Layer 7 of a small transformer language model trained on English Wikipedia (10 layers, counted from 0, width 96).
A neuron's activation on a vector x is ReLU(weights . x + bias), where the dot is the dot product.
The model reads these tokens: "ap" "tain" ")" " |" "\n" "|" " 70" " |" " FW" " |" " P" "OR" " |" " Or" "land" "o" " S" "á" " |" "\n" "\n" "===" "O" "ut" " on"

The vector x that enters this layer's MLP at each token. A number n stands for n times 0.052.
0 "ap": -24 5 -1 -14 -8 37 0 -7 -12 -36 8 22 17 -2 22 7 23 25 17 20 -22 9 6 20 -17 26 3 36 -20 5 14 -17 -50 7 -5 12 40 -12 -17 -26 13 15 -32 -2 -12 -9 3 12 2 -30 -12 27 5 -24 37 0 22 7 -1 6 -16 -10 -30 -5 -24 -27 3 12 5 -25 9 -17 -29 39 0 6 20 -13 -14 27 0 10 -79 4 9 -15 23 -10 -11 -9 26 -2 2 18 -13 15
1 "tain": 11 -3 3 -2 -2 21 4 -5 0 -27 -12 36 16 -23 20 -9 4 8 19 12 -40 6 -18 32 6 -4 -39 36 -31 0 -75 26 23 0 -11 10 48 -9 32 -1 46 -6 -32 -3 -27 9 -11 -7 -1 28 -20 25 27 8 16 6 12 -10 6 -26 -18 -16 -24 29 18 16 5 29 22 -8 3 15 -43 -8 -2 25 -31 -29 22 8 -20 25 -49 12 -2 -48 -4 7 -11 1 -26 6 17 -9 -5 -21
2 ")": -13 17 1 3 30 35 -17 2 -21 -14 -27 12 23 -11 25 -15 8 5 -3 16 -26 0 3 41 21 -10 -1 50 -18 -8 -42 23 -16 1 1 30 20 -13 29 21 9 -4 -24 -39 -34 15 -6 -5 -41 -16 -8 -6 5 0 39 3 32 6 4 13 -33 -6 -48 22 0 1 -4 27 24 -2 8 12 -34 4 15 -3 -3 -18 3 -2 -34 14 -57 44 2 -8 1 39 -17 -15 4 -13 15 -15 -39 -8
3 " |": -9 2 0 -2 21 28 -25 -11 3 -22 -14 2 7 -26 46 11 -8 6 -10 10 -14 4 12 27 21 -5 -6 47 -24 -3 -28 -6 -42 3 -19 13 23 -37 27 24 4 -7 -24 -10 -5 10 -2 10 -29 -13 -6 40 -14 -3 17 -4 29 21 15 3 -17 -8 -59 12 3 -8 -3 26 14 -1 26 3 -32 14 0 -4 10 1 -21 4 -19 18 -52 29 -1 -20 -40 66 -6 -20 -16 5 43 8 -24 -5
4 "\n": -11 21 -7 0 -8 24 -24 -18 -18 -16 -23 -8 18 -12 20 3 11 -14 14 10 -11 3 4 36 5 18 -1 65 -31 -13 -42 13 -39 -1 18 31 58 -57 8 23 13 -5 -13 -4 5 15 3 26 -15 -23 -6 23 -2 -19 22 -18 24 29 -6 21 -10 -17 -54 34 15 -2 -14 27 -6 -12 15 -15 -8 -10 12 -3 11 -19 -25 -19 3 16 -44 13 -25 -10 -36 20 -2 -15 -5 8 38 18 -30 9
5 "|": -20 13 4 -13 17 35 -38 -22 10 -9 -4 5 9 -13 10 18 12 1 8 7 -18 -16 5 14 6 7 -8 95 -2 2 -26 -23 -34 16 -17 21 35 -31 11 -1 12 2 -46 11 -10 6 12 0 -15 -20 -19 45 -7 -16 31 -15 12 14 0 11 -2 -31 -53 10 8 -10 9 35 -25 -2 17 -6 -23 -18 1 -1 0 -11 -8 -5 9 25 -53 29 -3 3 -4 38 -20 -12 -4 0 22 -9 -22 23
6 " 70": 9 14 1 -17 32 13 -14 -18 6 -19 -7 -5 41 -4 5 -11 -3 -4 -33 -10 -1 8 -20 -2 7 15 -9 84 -28 -9 -30 6 30 -13 -5 29 60 -40 17 7 -1 22 -42 14 -8 4 22 -19 -28 -13 -26 43 9 1 -1 -6 19 -11 -2 11 -15 -19 -49 29 5 -9 -22 -6 -4 -5 19 25 -29 -18 -21 -9 4 -3 6 18 4 11 -48 15 -8 34 -3 27 -6 -6 -12 3 31 -22 -12 28
7 " |": -2 -5 -21 9 27 29 -8 -15 17 -2 -14 -15 28 -3 19 1 15 -4 -2 -13 -17 9 0 12 8 11 -19 76 -24 7 -12 0 -24 24 -23 8 36 -39 25 8 7 9 -47 11 -4 14 11 15 -1 -9 -2 39 -7 1 5 -28 -14 -12 4 -15 6 -16 -56 -1 2 6 7 18 -1 -13 29 3 -23 -23 7 -1 3 -16 -10 10 -9 12 -59 24 -7 -2 -37 60 -4 -26 -29 8 35 -21 -11 23
8 " FW": 9 3 15 4 13 -7 0 -34 -10 -16 -18 -1 24 30 17 -6 24 -3 -29 19 -25 7 -8 21 9 25 -30 62 -3 -6 -22 15 -42 -4 -18 8 45 -42 26 26 12 30 -43 31 5 -10 21 8 -24 1 -24 18 -34 20 22 19 -1 -14 5 37 -4 -12 -41 21 -6 10 9 6 -18 -8 7 26 -30 -27 5 6 -2 -32 14 -5 -12 19 -41 32 28 7 -24 7 -13 -29 -22 17 -1 -38 -22 -11
9 " |": 22 7 -18 -3 19 16 4 -3 2 -8 -36 16 13 0 47 17 -4 7 -7 3 -27 20 -20 0 1 17 -28 73 -8 -8 -17 16 -25 8 -16 15 8 -24 18 15 -17 29 -28 8 -11 0 7 16 17 1 14 33 -1 10 12 -26 -22 11 18 2 -5 -11 -66 3 23 7 3 36 -5 4 26 1 -28 -24 -16 -15 4 -23 -19 4 -24 19 -57 20 -1 -27 -39 51 4 -8 -25 -12 17 -26 -6 0
10 " P": 33 1 10 -18 1 2 -24 -34 11 -7 -38 2 9 3 36 8 32 19 -29 8 -34 7 -2 3 28 26 -6 50 -15 -25 -20 3 -51 -18 19 22 16 -59 -2 27 -8 23 -13 -14 -2 -6 6 33 -20 -4 10 20 -3 9 -6 -7 1 -10 18 16 -3 0 -43 -2 18 -10 21 11 -11 -24 23 33 -22 -22 -21 18 -6 -32 1 -3 -4 -3 -64 15 -2 9 -7 5 63 -11 -24 11 22 -14 -13 20
11 "OR": 14 3 -10 12 18 -21 10 -31 -14 -18 -4 31 7 21 37 6 4 10 -1 -4 -31 20 -27 36 13 32 -17 62 -2 22 -25 29 -25 -23 -33 12 35 -15 22 35 -2 15 -41 7 12 -23 11 -20 -1 18 -1 14 -5 -8 4 4 -6 7 -10 35 4 5 -33 23 0 42 -8 25 9 -12 -5 30 -51 -23 16 20 -11 -36 17 -37 -42 9 -37 24 4 0 -11 1 3 -30 -42 -23 11 -24 -26 -6
12 " |": 23 -4 -6 -3 22 17 13 -6 13 -7 -45 42 10 -11 37 18 -13 13 -5 14 -16 24 -14 8 7 4 -30 50 -1 -15 -31 4 -38 18 -26 20 10 -17 15 37 -3 9 -30 -20 -1 -10 -8 14 -1 10 16 33 3 -6 8 -19 1 21 8 6 -6 5 -66 18 30 5 -6 29 -3 12 18 3 -38 -5 -9 -11 -5 -3 -31 4 -44 20 -50 22 -1 -28 -43 51 6 -18 -21 -8 26 -15 -19 -12
13 " Or": 12 11 29 -13 -14 17 -26 -28 10 -28 -55 21 20 -20 31 -3 16 -3 1 -8 -20 36 -32 -4 17 -1 5 39 -13 -17 -39 19 -4 -16 6 5 37 -35 4 39 -15 -4 -34 -35 -13 19 -35 -15 27 34 7 13 14 -20 3 -13 24 5 17 4 -14 6 -37 14 2 -9 4 20 6 6 15 40 -39 16 10 12 -22 -22 -6 -6 -46 2 -43 5 21 -3 -39 8 48 -7 -6 32 21 -9 11 29
14 "land": 17 -6 40 -18 4 31 6 -45 11 -2 -28 34 -2 -1 13 0 -5 10 -21 4 -39 18 -18 26 22 17 -28 17 5 28 -65 35 16 16 -20 10 49 -45 37 22 30 -12 -21 -28 -23 12 -2 -33 -39 0 -11 7 -4 -13 -18 -6 14 16 -22 -18 -9 34 9 15 -1 20 -22 0 4 -21 10 15 4 -39 -4 -2 8 -27 14 -17 -44 29 -45 -5 13 9 5 5 20 -40 -16 7 28 11 23 4
15 "o": 35 0 20 23 12 25 20 -14 26 -36 2 19 6 -1 14 5 -7 -6 10 10 -27 4 -8 14 50 -3 -29 49 -8 -3 -47 -3 -5 -2 -26 -9 58 -47 18 50 30 3 -15 -19 -15 5 -17 -18 -32 -3 -8 -19 -23 -17 -17 16 19 20 -39 4 7 17 -28 8 9 19 -20 43 11 4 3 37 -3 10 -9 -14 -28 -10 -22 13 -63 20 -51 13 9 -7 7 12 16 -10 -19 0 15 -14 3 -22
16 " S": 26 -4 17 17 24 -4 -27 -26 10 -2 -19 16 19 10 28 6 21 16 18 13 -29 21 15 14 25 -8 -59 49 -7 -2 -52 -26 -20 -9 10 14 36 -37 21 58 -8 25 3 -47 -7 17 -3 28 -28 17 7 13 -3 -5 -2 -16 22 10 -11 -1 -24 20 -30 -13 9 -20 -11 -7 4 -11 0 46 -23 13 -18 -15 -7 -17 -6 17 -24 12 -51 -1 -19 11 -27 -25 55 -13 -9 11 10 -30 1 -10
17 "á": 4 21 -2 -1 15 19 -24 -8 12 -24 22 32 16 -8 19 9 33 24 12 -44 -47 19 -28 12 -13 -6 -11 18 23 10 -46 3 33 -11 3 35 46 -13 21 45 -11 -3 -29 -4 5 -1 -18 15 -15 33 1 -2 -12 -29 -13 8 17 -12 -3 31 4 7 -13 -11 -11 2 -6 17 11 -1 18 67 -11 -21 -13 -24 -18 -8 -39 -20 -56 2 -32 5 6 7 -32 -19 38 -18 -42 -1 4 -10 31 4
18 " |": 7 -10 -4 -3 24 23 -3 -10 24 -2 -26 33 21 -13 15 33 -3 25 4 0 -2 20 -8 13 6 9 -22 34 -6 3 -46 -9 -1 10 -36 31 26 -13 47 51 -9 3 -49 -41 -10 3 10 16 -37 -3 15 12 -9 -7 10 -25 16 22 7 -7 6 2 -48 -12 7 4 -20 46 7 15 6 16 -35 -4 -10 -24 -20 -13 -21 -1 -50 28 -36 6 -6 -6 -56 42 11 -27 -18 11 29 1 -10 -8
19 "\n": -5 23 0 4 -6 16 -15 -43 -13 -5 -26 -10 29 -7 -9 32 23 -2 19 14 -7 2 -1 33 2 7 -15 44 -45 -9 -48 14 -7 -1 8 36 66 -42 16 47 11 -4 -15 -22 9 11 4 26 -23 -14 0 4 -7 -17 7 -32 19 30 4 24 -3 -9 -56 16 20 4 -26 36 -15 4 7 -7 6 -11 16 -4 0 -23 -20 -34 7 21 -31 8 -33 -7 -43 3 7 -11 -1 9 40 9 -32 -2
20 "\n": -10 29 -8 -7 -8 19 -25 -16 -1 -9 4 -11 17 -14 13 5 7 10 9 18 -9 -24 5 43 -23 15 -5 63 -19 -9 -11 32 -30 6 31 23 65 -48 -1 21 15 -7 -51 -14 -11 14 4 24 -7 -17 -12 21 3 -5 21 -10 9 1 -13 6 -12 -31 -42 23 7 -36 -3 30 -27 16 -2 -9 -10 -28 22 -17 11 -10 -16 6 17 11 -35 6 -27 -4 -28 0 15 -9 3 -5 48 17 -40 21
21 "===": -30 23 1 -19 25 -1 -17 -21 4 2 17 -22 -2 18 44 -4 7 9 -5 -13 3 -23 5 23 -2 27 -19 69 -1 -12 14 0 -35 7 3 21 42 -63 -10 -12 -2 2 -49 -18 15 12 -1 0 -3 -15 -14 27 -11 -14 20 11 34 16 -19 0 -8 -11 -8 -9 23 -25 3 43 -19 15 -6 0 -19 5 12 -11 -8 -16 14 3 8 19 -48 17 -19 -4 -36 29 11 -27 -31 18 51 6 -33 -2
22 "O": 0 15 -11 -25 20 -40 -42 -37 -21 -15 8 -14 3 -13 54 -4 19 -10 23 -15 -9 3 -7 24 9 14 18 53 -6 17 15 29 -22 -19 1 17 72 -26 -2 2 -8 -6 -67 -41 10 -9 23 11 -23 5 -13 37 0 -5 14 7 25 18 8 9 -19 -10 -4 -13 6 1 23 -8 6 -10 0 16 -41 -4 16 -29 -9 -21 6 -34 -18 28 -29 30 -23 14 -3 21 31 -14 -9 -11 23 -1 -10 21
23 "ut": 24 -7 4 -24 -5 -25 -17 -33 -18 -18 0 26 -18 -27 37 7 3 -11 22 1 -26 12 -5 40 -16 -10 12 40 8 -9 -36 -24 24 20 3 27 35 3 -17 -27 -7 -18 -16 -21 -15 14 9 -2 -4 20 -13 81 4 6 14 -9 48 11 -28 -9 -9 6 -12 10 -9 14 21 21 43 -2 27 -4 -18 -29 -2 3 7 -14 17 3 -42 -28 -19 11 -9 -14 -18 -3 23 -36 -37 6 35 13 -9 3
24 " on": 2 1 8 -4 -30 -16 6 -10 21 -23 -35 14 19 -9 43 24 39 2 15 -5 -14 -2 -1 21 10 -11 -7 73 3 -35 -8 -10 -5 3 -22 2 33 -34 21 -15 18 -14 -20 -29 -13 26 6 -5 -6 8 -7 18 28 -16 13 -20 27 18 -20 -34 -28 -13 11 12 10 -14 33 44 21 24 33 -14 -18 -39 13 -8 -20 -36 23 -6 -39 22 -30 18 -16 -7 -27 19 -19 -28 -3 2 24 11 -2 -9

Each question shows the input weights of one neuron of the MLP. A number n stands for n times 0.016.

n241 (bias -0.066): -1 9 -23 0 -46 -2 -9 11 9 51 -15 6 33 1 19 -1 -14 -33 -48 -24 -2 7 23 9 18 34 5 6 15 -23 16 5 -23 24 -17 -12 -9 -2 -2 -20 25 9 13 8 10 -13 -2 19 12 26 -11 -17 16 -5 -36 -5 2 1 1 41 1 -4 6 18 -28 44 0 15 -7 -55 -8 3 1 -12 19 12 -8 25 -15 34 15 -5 28 -22 -34 1 -20 -19 4 -32 3 10 7 -9 -29 -16
On which token does it fire most, and how strongly? 8 " FW", at about 1.3

n189 (bias -0.041): -21 -4 8 -1 36 -15 27 -10 -5 -8 -21 -57 -18 -7 10 8 22 17 3 -27 -44 28 13 -15 -24 14 -4 -1 2 -1 -5 -1 -16 21 -17 -7 12 -20 -13 13 -16 6 4 35 -10 -5 16 -12 27 10 -55 10 4 24 -29 18 18 11 21 -57 -24 19 13 -39 27 24 -41 -22 25 -11 -32 1 21 20 -11 19 48 41 -20 -26 15 -5 3 -28 27 24 9 -2 15 16 -3 3 -18 10 19 4
On which token does it fire most, and how strongly? 14 "land", at about 1.6

n383 (bias -0.050): -3 -30 -27 -40 21 -19 -1 15 -24 26 28 -4 -26 5 -29 -3 -4 22 37 11 -9 18 5 13 20 -31 3 28 9 23 -18 -11 -50 -6 -28 -40 24 -22 -7 -14 -14 -1 -3 33 -3 31 -7 1 11 -12 -7 5 21 14 8 24 4 -5 43 17 15 -15 13 14 -12 41 11 -29 -27 6 -15 1 11 -16 -3 -78 20 49 4 -16 29 -10 -12 1 -4 1 22 -36 -11 20 23 -52 -32 33 -2 -21
Its two highest activations, in order, are on tokens 22 "O", 0 "ap"

n238 (bias -0.056): 7 -16 27 -12 -52 -11 -2 6 24 15 27 -32 -21 -29 -17 -13 -30 -7 -2 -7 -31 -29 -8 16 -3 5 -5 -6 17 -7 -4 -9 -6 32 -10 -6 24 -8 -17 32 0 -7 -2 3 59 -1 -6 -3 5 23 -10 -38 8 -45 46 32 -7 -13 42 7 -12 -31 11 -15 -30 7 63 -10 -24 13 -1 -2 -8 -3 42 -13 31 13 -19 67 1 -30 15 26 -5 44 3 -17 -31 6 25 -12 -13 -16 12 -16
On which token does it fire most? 20 "\n"

n24 (bias -0.030): -6 25 -9 -27 22 22 16 -25 -16 12 -27 -22 -1 11 -3 31 14 -38 28 -4 53 -3 22 2 -11 35 -1 -25 -11 -14 4 -24 -3 -22 20 55 -1 4 -26 13 33 3 23 9 3 -28 -2 20 1 -32 52 9 15 5 -16 43 -16 -6 -5 15 -9 -6 -1 -41 7 17 -30 -25 -16 -20 42 25 -37 2 -8 -2 8 -32 3 -39 -2 17 28 4 -35 -21 -7 7 -34 -39 5 19 -28 29 15 -21
On which token does it fire most? 19 "\n"

n302 (bias -0.067): 21 0 16 -19 -25 -9 39 -22 -9 -14 -11 18 27 -17 -1 -3 -5 -3 2 4 49 -16 -7 -1 8 28 -15 30 9 -20 -3 -10 -9 -2 21 -37 -12 4 10 26 -17 7 7 -9 -8 -5 -24 4 -29 19 27 -10 30 -12 -25 18 -8 -17 16 11 -7 -20 16 23 -14 16 -5 2 -23 -24 6 -21 -5 -19 -11 -26 37 28 -32 -5 33 -27 13 -12 9 2 12 31 1 8 17 21 -13 -9 25 -26
On which token does it fire most? 12 " |"

n147 (bias -0.100): 7 1 -28 -7 -4 -21 -5 5 -7 33 20 -2 19 -5 3 -17 19 23 -14 -9 -20 -50 -28 -6 -30 -5 -1 -5 4 -31 -21 -24 -17 28 -17 -7 7 25 -30 -7 -16 -54 2 56 51 -23 15 -19 8 1 11 -29 22 -5 -8 34 -6 -24 7 3 23 32 -8 -17 18 18 -3 -14 24 -14 14 -12 -7 -6 73 17 -25 -28 -1 -23 -20 35 -9 28 39 -25 48 -9 14 3 33 23 -27 5 2 11
On which token does it fire most, and how strongly? 11 "OR", at about 2

n256 (bias -0.090): 7 -5 11 -23 39 4 -3 5 2 18 -3 -16 -11 9 -8 22 -12 24 -4 -17 14 -43 -13 -23 -32 3 11 4 13 22 4 28 3 -7 24 -47 9 1 -7 -11 -18 19 -25 47 25 1 5 13 -22 -2 6 19 16 -13 -14 -17 31 23 -10 -22 -24 2 9 35 1 -10 -54 2 46 -4 2 17 -28 29 11 21 -9 10 -11 31 5 -18 22 -1 -50 -11 6 -11 -11 -15 23 27 -5 -12 16 -32
On which token does it fire most, and how strongly? 6 " 70", at about 2.5

n194 (bias -0.051): 44 41 -3 -8 -3 -9 14 18 12 -6 2 -16 29 -21 14 -10 -30 6 -18 17 8 4 -13 -2 30 -8 26 9 17 -20 20 5 6 32 26 -4 -9 20 -13 -2 -40 1 -15 14 33 7 5 -12 22 -15 -17 29 -8 -10 -4 20 -8 5 11 19 -21 -4 -8 -16 -20 -29 -44 -1 -40 -2 17 -13 3 -8 -9 -8 5 -5 35 -24 2 -10 34 -15 -8 -32 -28 24 -3 -18 -4 38 -28 -3 -10 17
Its two highest activations, in order, are on tokens 9 " |", 6 " 70"

n315 (bias -0.075): -27 31 14 -31 16 -23 21 -2 1 -1 -20 -6 6 48 28 5 16 18 -13 29 7 7 30 -26 4 -4 -11 -9 -20 3 4 -18 -16 -24 26 -4 -5 2 -1 -16 -7 -6 48 1 12 15 -3 9 -30 -31 12 9 -21 5 20 20 5 -8 14 -11 2 4 -19 -3 -2 6 -20 1 -39 -6 6 13 21 9 2 -19 -5 4 8 47 10 19 -7 -15 50 12 1 -19 -32 -8 -6 21 14 -41 -3 -21
On which token does it fire most, and how strongly? 8 " FW", at about 5.3

n145 (bias -0.053): 2 26 -7 -21 -24 -8 -11 3 11 -3 -22 -4 -2 -6 -18 -26 18 13 -15 2 -9 -11 -9 44 29 1 7 10 50 30 -35 14 -8 2 -19 18 9 22 16 -34 -12 -11 -12 8 36 4 -12 -12 -11 -36 7 -10 3 -11 43 -33 -10 -17 -33 -16 10 5 22 1 -10 -1 3 -24 1 -2 17 4 19 30 35 0 20 -18 -17 1 19 -39 37 -27 21 36 4 -24 20 -27 27 -10 -5 20 -1 -46
Its two highest activations, in order, are on tokens 14 "land", 23 "ut"

n308 (bias -0.095): 22 46 10 15 -4 -5 27 10 -5 -35 20 5 -14 15 -19 12 22 -65 -10 -2 3 12 31 -24 -2 16 23 -31 -17 -13 1 2 -35 -26 1 14 -15 22 -14 6 -15 11 19 -3 5 16 -9 0 -23 -4 -12 -17 44 37 27 -26 -18 -18 10 -15 -12 -7 -19 -10 8 8 1 -31 -38 -19 -7 3 41 5 -18 42 -3 -2 -47 15 6 20 -4 11 -15 -26 -52 32 1 3 12 0 2 20 6 27
Its two highest activations, in order, are on tokens 4 "\n", 19 "\n"

n376 (bias -0.054): -14 -7 -34 4 25 -13 -9 4 -22 19 -17 -20 -5 -27 -45 -17 -17 17 -12 1 17 -4 10 0 -11 25 48 26 -13 -19 15 4 8 -19 4 -45 -11 30 7 17 10 26 34 -25 -37 -12 3 19 -15 -18 11 22 -3 -4 43 24 24 23 5 -34 -12 -40 -9 -24 -14 21 -26 -26 50 29 13 -26 19 17 39 -18 11 1 -13 1 1 30 3 14 -10 -10 2 23 -7 -20 16 -8 -12 14 38 14
On which token does it fire most, and how strongly? 2 ")", at about 3.4

n161 (bias -0.031): -2 -23 -23 -19 -26 -48 3 9 -13 -9 35 15 24 -6 -12 14 -50 9 -47 20 -12 -1 16 16 -22 16 2 -16 -14 -34 36 13 -2 23 45 1 24 -37 7 -14 9 6 16 -9 -15 -8 -20 24 8 10 22 -12 -9 -6 12 -21 33 -2 -14 -25 0 18 0 12 -42 -15 -30 -23 4 -28 2 -21 -18 1 22 -6 4 -15 0 34 -9 9 11 16 35 -4 2 8 -4 -8 -17 12 35 13 -4 47
On which three tokens does it fire most, strongest first? 20 "\n", 0 "ap", 23 "ut"

n75 (bias -0.059): -4 11 -19 7 8 -11 -39 -29 -23 -14 -17 -8 -6 -8 -10 4 -18 35 34 4 -17 10 1 -7 -37 25 2 4 -3 -21 27 -28 5 -11 7 14 -5 9 17 36 18 25 30 -15 27 -39 12 1 38 -16 41 -38 -6 -2 -5 9 16 -8 -24 -23 6 38 -7 -34 14 -38 -29 -11 33 10 -24 4 -10 -1 9 21 -8 -7 17 24 4 4 9 44 29 -27 2 26 -30 -26 -22 24 -19 -2 14 -7
On which token does it fire most? 16 " S"

n360 (bias -0.091): 5 22 -23 5 46 12 20 33 -23 7 -19 -19 19 5 11 24 -5 -8 -21 17 -13 -21 -10 -7 16 18 11 -29 22 1 18 -17 -26 -17 0 5 -18 -3 -7 -15 13 -3 -31 1 -51 -9 30 -42 4 -7 -15 -52 -1 9 9 29 -42 -16 24 -7 -16 23 20 -13 -3 33 -4 -28 12 -20 1 23 12 -3 -65 11 17 50 -16 1 17 10 5 -19 -8 40 -14 3 -30 -8 -7 27 30 9 -12 35
On which token does it fire most? 6 " 70"

n278 (bias -0.056): 3 18 -46 -30 -17 25 12 6 -2 -2 -23 27 11 -3 7 24 -31 2 13 -2 -17 25 -8 36 7 -13 -13 -11 28 -2 10 7 23 52 -4 -20 -20 13 -22 43 -1 10 -8 7 25 3 6 3 10 -17 28 -16 -19 -9 30 4 7 -7 -5 7 -9 -21 22 -5 -9 4 -3 -3 3 15 12 -22 -15 2 6 -32 -17 59 1 14 -5 -6 12 1 -10 1 5 -4 9 -25 -7 -9 -10 -24 6 -4
On which token does it fire most? 12 " |"

n17 (bias -0.080): -18 15 -15 -6 -22 -8 47 19 -20 22 -5 -31 -16 -21 -3 -27 7 25 -6 -32 14 -6 1 -5 9 -18 -4 -14 -3 -5 -39 -11 -6 -24 4 11 -18 22 -2 -37 28 -21 13 28 25 10 4 52 9 -30 0 -18 13 16 -6 -24 -11 46 -1 4 -14 9 -10 -5 9 40 -28 19 -10 -27 -2 15 -2 -1 -25 -2 -46 3 7 20 33 17 16 17 -18 41 7 20 41 -6 -10 23 20 3 -8 15
On which token does it fire most? 19 "\n"

n221 (bias -0.076): -34 -63 1 10 -4 -6 13 19 21 -28 12 -29 -36 -33 15 49 -7 6 -3 -27 26 -13 -22 7 16 -30 -7 -2 -27 2 -6 12 -3 22 4 7 14 29 -7 -34 38 -33 22 8 17 -8 -3 -8 10 9 47 32 5 7 39 14 -15 -13 -3 -22 2 2 -39 13 49 3 21 -31 -31 17 -24 14 -2 -18 28 -41 13 -9 -1 2 41 1 22 21 3 19 -15 -5 -20 -5 8 -18 22 -48 17 -18
On which token does it fire most, and how strongly? 7 " |", at about 1.4

n181 (bias -0.055): -8 15 -13 6 -26 -2 4 31 -5 4 -23 35 -55 -7 12 -23 -47 -15 17 -13 1 31 26 -15 38 1 -3 16 -14 -13 26 32 -26 -3 -24 15 -32 39 -19 -22 9 -12 -20 1 20 2 -31 12 11 7 -15 15 31 49 4 -32 -47 -3 18 -22 53 40 -19 1 -29 -7 6 3 12 -19 -6 -9 -31 -8 15 -34 -7 14 76 18 43 13 -7 -15 -14 -24 -1 -14 -3 -23 20 14 -40 15 28 -4
Its two highest activations, in order, are on tokens 9 " |", 1 "tain"

n214 (bias -0.065): 15 -17 -21 -23 41 -2 -34 -47 6 -18 -9 -4 12 21 13 -8 -11 15 -13 20 6 7 7 -6 -23 34 -7 -9 -9 6 8 -9 10 -19 -8 -12 -12 19 -20 5 -35 24 28 5 -43 0 -4 -12 10 10 34 -16 -6 -4 -31 1 -1 -1 22 -6 11 -32 2 -14 -21 2 27 18 11 -13 -7 -20 2 3 -35 -18 21 35 4 10 -12 -1 -12 34 2 28 -13 9 14 14 2 25 -16 9 -9 -11
On which three tokens does it fire most, strongest first? 10 " P", 9 " |", 16 " S"

n197 (bias -0.073): 10 20 16 23 -57 4 1 -56 1 -9 27 -23 7 18 22 -5 -11 -9 -17 -20 -3 15 -18 3 29 -11 20 5 -32 -14 40 -13 -4 31 9 11 -19 -1 -3 -30 13 2 18 26 8 3 68 10 13 -32 16 -8 1 56 12 -24 -28 19 -8 -59 -7 -26 -11 -44 44 -4 -32 11 21 -23 -20 -4 -5 6 3 28 -4 41 -11 16 1 -27 2 13 2 -12 -7 3 -2 23 8 -34 -13 11 -2 25
On which three tokens does it fire most, strongest first? 7 " |", 0 "ap", 9 " |"

n14 (bias -0.022): 6 -30 -2 -7 5 6 -37 53 24 9 -7 -6 3 12 -5 -10 23 58 20 -20 20 -24 13 10 -13 -3 -5 -11 -6 8 4 -2 -39 2 22 -45 -17 17 17 26 20 -45 43 46 20 4 0 -9 -29 29 2 30 28 -6 -40 -12 31 20 -8 8 -2 -17 -27 -8 -35 -12 -1 4 -15 13 -13 10 6 -28 -37 8 6 22 -1 17 10 1 9 10 27 -19 1 -6 -12 -22 25 2 -25 -14 -24 10
On which token does it fire most? 3 " |"

n265 (bias -0.080): -14 -29 -27 -22 15 -8 17 -12 18 -22 12 -5 5 21 -10 5 11 23 30 21 7 24 -4 5 -26 -9 13 22 2 -10 13 -16 -3 14 -48 -2 -6 -7 4 26 -3 13 24 -23 6 -22 6 -4 -11 14 -12 12 -14 -3 21 -4 -13 -3 27 9 -5 -44 -1 21 -6 -17 -1 31 -6 -9 -6 -10 4 1 -10 -28 -7 36 -12 -15 29 3 15 24 9 18 8 6 -44 18 8 9 -16 7 -7 -10
On which token does it fire most? 5 "|"

n16 (bias -0.090): -33 -33 -5 -13 -13 -29 -27 -8 -19 -10 -16 -11 -9 -22 -12 7 2 19 12 -41 7 19 -13 -6 -22 11 39 -24 -13 19 8 10 14 3 -15 -27 19 -3 6 -39 -41 33 8 -45 12 -3 2 7 -9 -1 4 6 -26 14 55 -30 14 -10 42 11 41 4 20 3 -3 -15 55 1 7 11 14 -14 -4 -13 21 -38 -13 -9 21 47 17 12 20 44 -20 5 9 -31 1 16 31 9 7 -10 20 -2
On which token does it fire most? 22 "O"

n68 (bias -0.078): 5 -14 15 54 1 -5 -9 7 6 -6 -33 15 -18 -3 -9 19 -3 -38 -24 -39 -6 -19 26 21 -22 -1 -4 2 -18 -5 29 -56 15 8 27 32 -18 31 -23 -15 -6 8 18 27 -16 -1 37 1 17 -34 33 -11 18 14 -1 -29 -22 -5 34 -30 42 3 7 -20 42 9 25 16 4 -43 9 -1 -3 -26 9 6 31 -24 -3 9 10 2 -26 35 11 6 1 -41 -16 -4 12 -45 -28 -16 -28 26
On which token does it fire most, and how strongly? 9 " |", at about 1.4

n344 (bias -0.077): -2 9 -4 -12 -58 3 38 24 2 38 -27 -32 -31 4 -21 17 -28 10 -18 -13 12 -1 -37 7 -16 15 21 23 1 -22 -8 -25 -38 38 24 16 -9 -6 -1 -12 34 39 47 -9 -16 -39 1 22 34 37 -12 -2 -26 31 -15 -33 -8 18 26 -20 12 -4 -5 5 -7 35 17 -20 24 4 -60 13 -15 -30 31 -1 1 41 26 -20 20 -2 0 30 3 -53 -2 45 -13 -15 1 -17 -43 34 10 15
Its two highest activations, in order, are on tokens 9 " |", 12 " |"

n351 (bias -0.062): -41 4 -6 3 -40 19 -15 14 -28 6 14 6 18 11 -6 -27 -15 -13 28 21 9 26 -25 -1 -30 18 -31 -16 -9 4 1 23 -20 -40 57 -4 1 14 -46 13 12 -35 38 25 -31 -13 -18 -21 19 -36 -19 26 -46 -31 -6 -17 -14 -4 28 -1 42 10 11 -33 13 31 3 24 4 -19 38 -40 39 -9 -1 -40 -19 4 -34 27 -9 4 23 37 1 29 20 14 -17 7 18 -11 20 22 7 11
On which token does it fire most? 4 "\n"

n348 (bias -0.024): -6 6 -8 -30 -24 -3 15 11 -21 34 -2 36 31 -35 -26 -9 -6 6 -2 28 -29 13 14 -12 -30 22 6 -7 10 -34 5 -6 -38 -19 -36 -27 -56 51 -3 -19 -14 12 10 1 28 -11 33 0 -8 15 11 -6 22 22 -5 -4 -9 10 29 27 -12 -20 3 -27 -2 47 -19 -2 30 -16 23 1 -23 -26 15 19 16 -9 -34 3 -19 -1 26 -9 -19 -9 -36 22 -17 -29 9 6 0 30 33 8
On which token does it fire most, and how strongly? 12 " |", at about 2.6

n115 (bias -0.049): -21 14 -15 -8 10 7 -25 0 -19 -2 29 -10 11 -8 -11 -30 -27 15 -36 4 8 7 23 9 -14 3 -4 -34 8 -9 -23 -14 -22 -17 28 -7 2 41 -21 16 3 -3 -6 -20 -11 25 17 25 -16 -33 0 -25 -3 -22 15 -29 22 -5 13 18 -2 11 37 -8 10 7 -23 18 26 18 30 -9 -11 15 -11 -7 16 2 1 8 -8 8 17 27 -20 -53 -4 11 -10 -1 27 9 7 -2 -12 -16
On which token does it fire most, and how strongly? 2 ")", at about 4.8

n25 (bias -0.076): -44 -6 -24 42 -32 -40 3 9 -14 17 3 -9 3 11 12 -11 11 2 -5 13 -5 22 4 5 12 33 -25 -9 -12 17 30 -31 -4 -5 -21 -12 -14 -28 18 9 -2 -9 23 30 -17 27 -16 37 -25 2 40 13 -12 4 6 -16 -10 16 -11 -1 -8 30 39 0 5 21 6 -32 6 -26 -37 6 33 21 3 -15 -20 -37 13 11 -24 -27 -8 -12 0 10 52 3 -10 3 -33 -27 2 1 -2 -11
Its two highest activations, in order, are on tokens 16 " S", 11 "OR"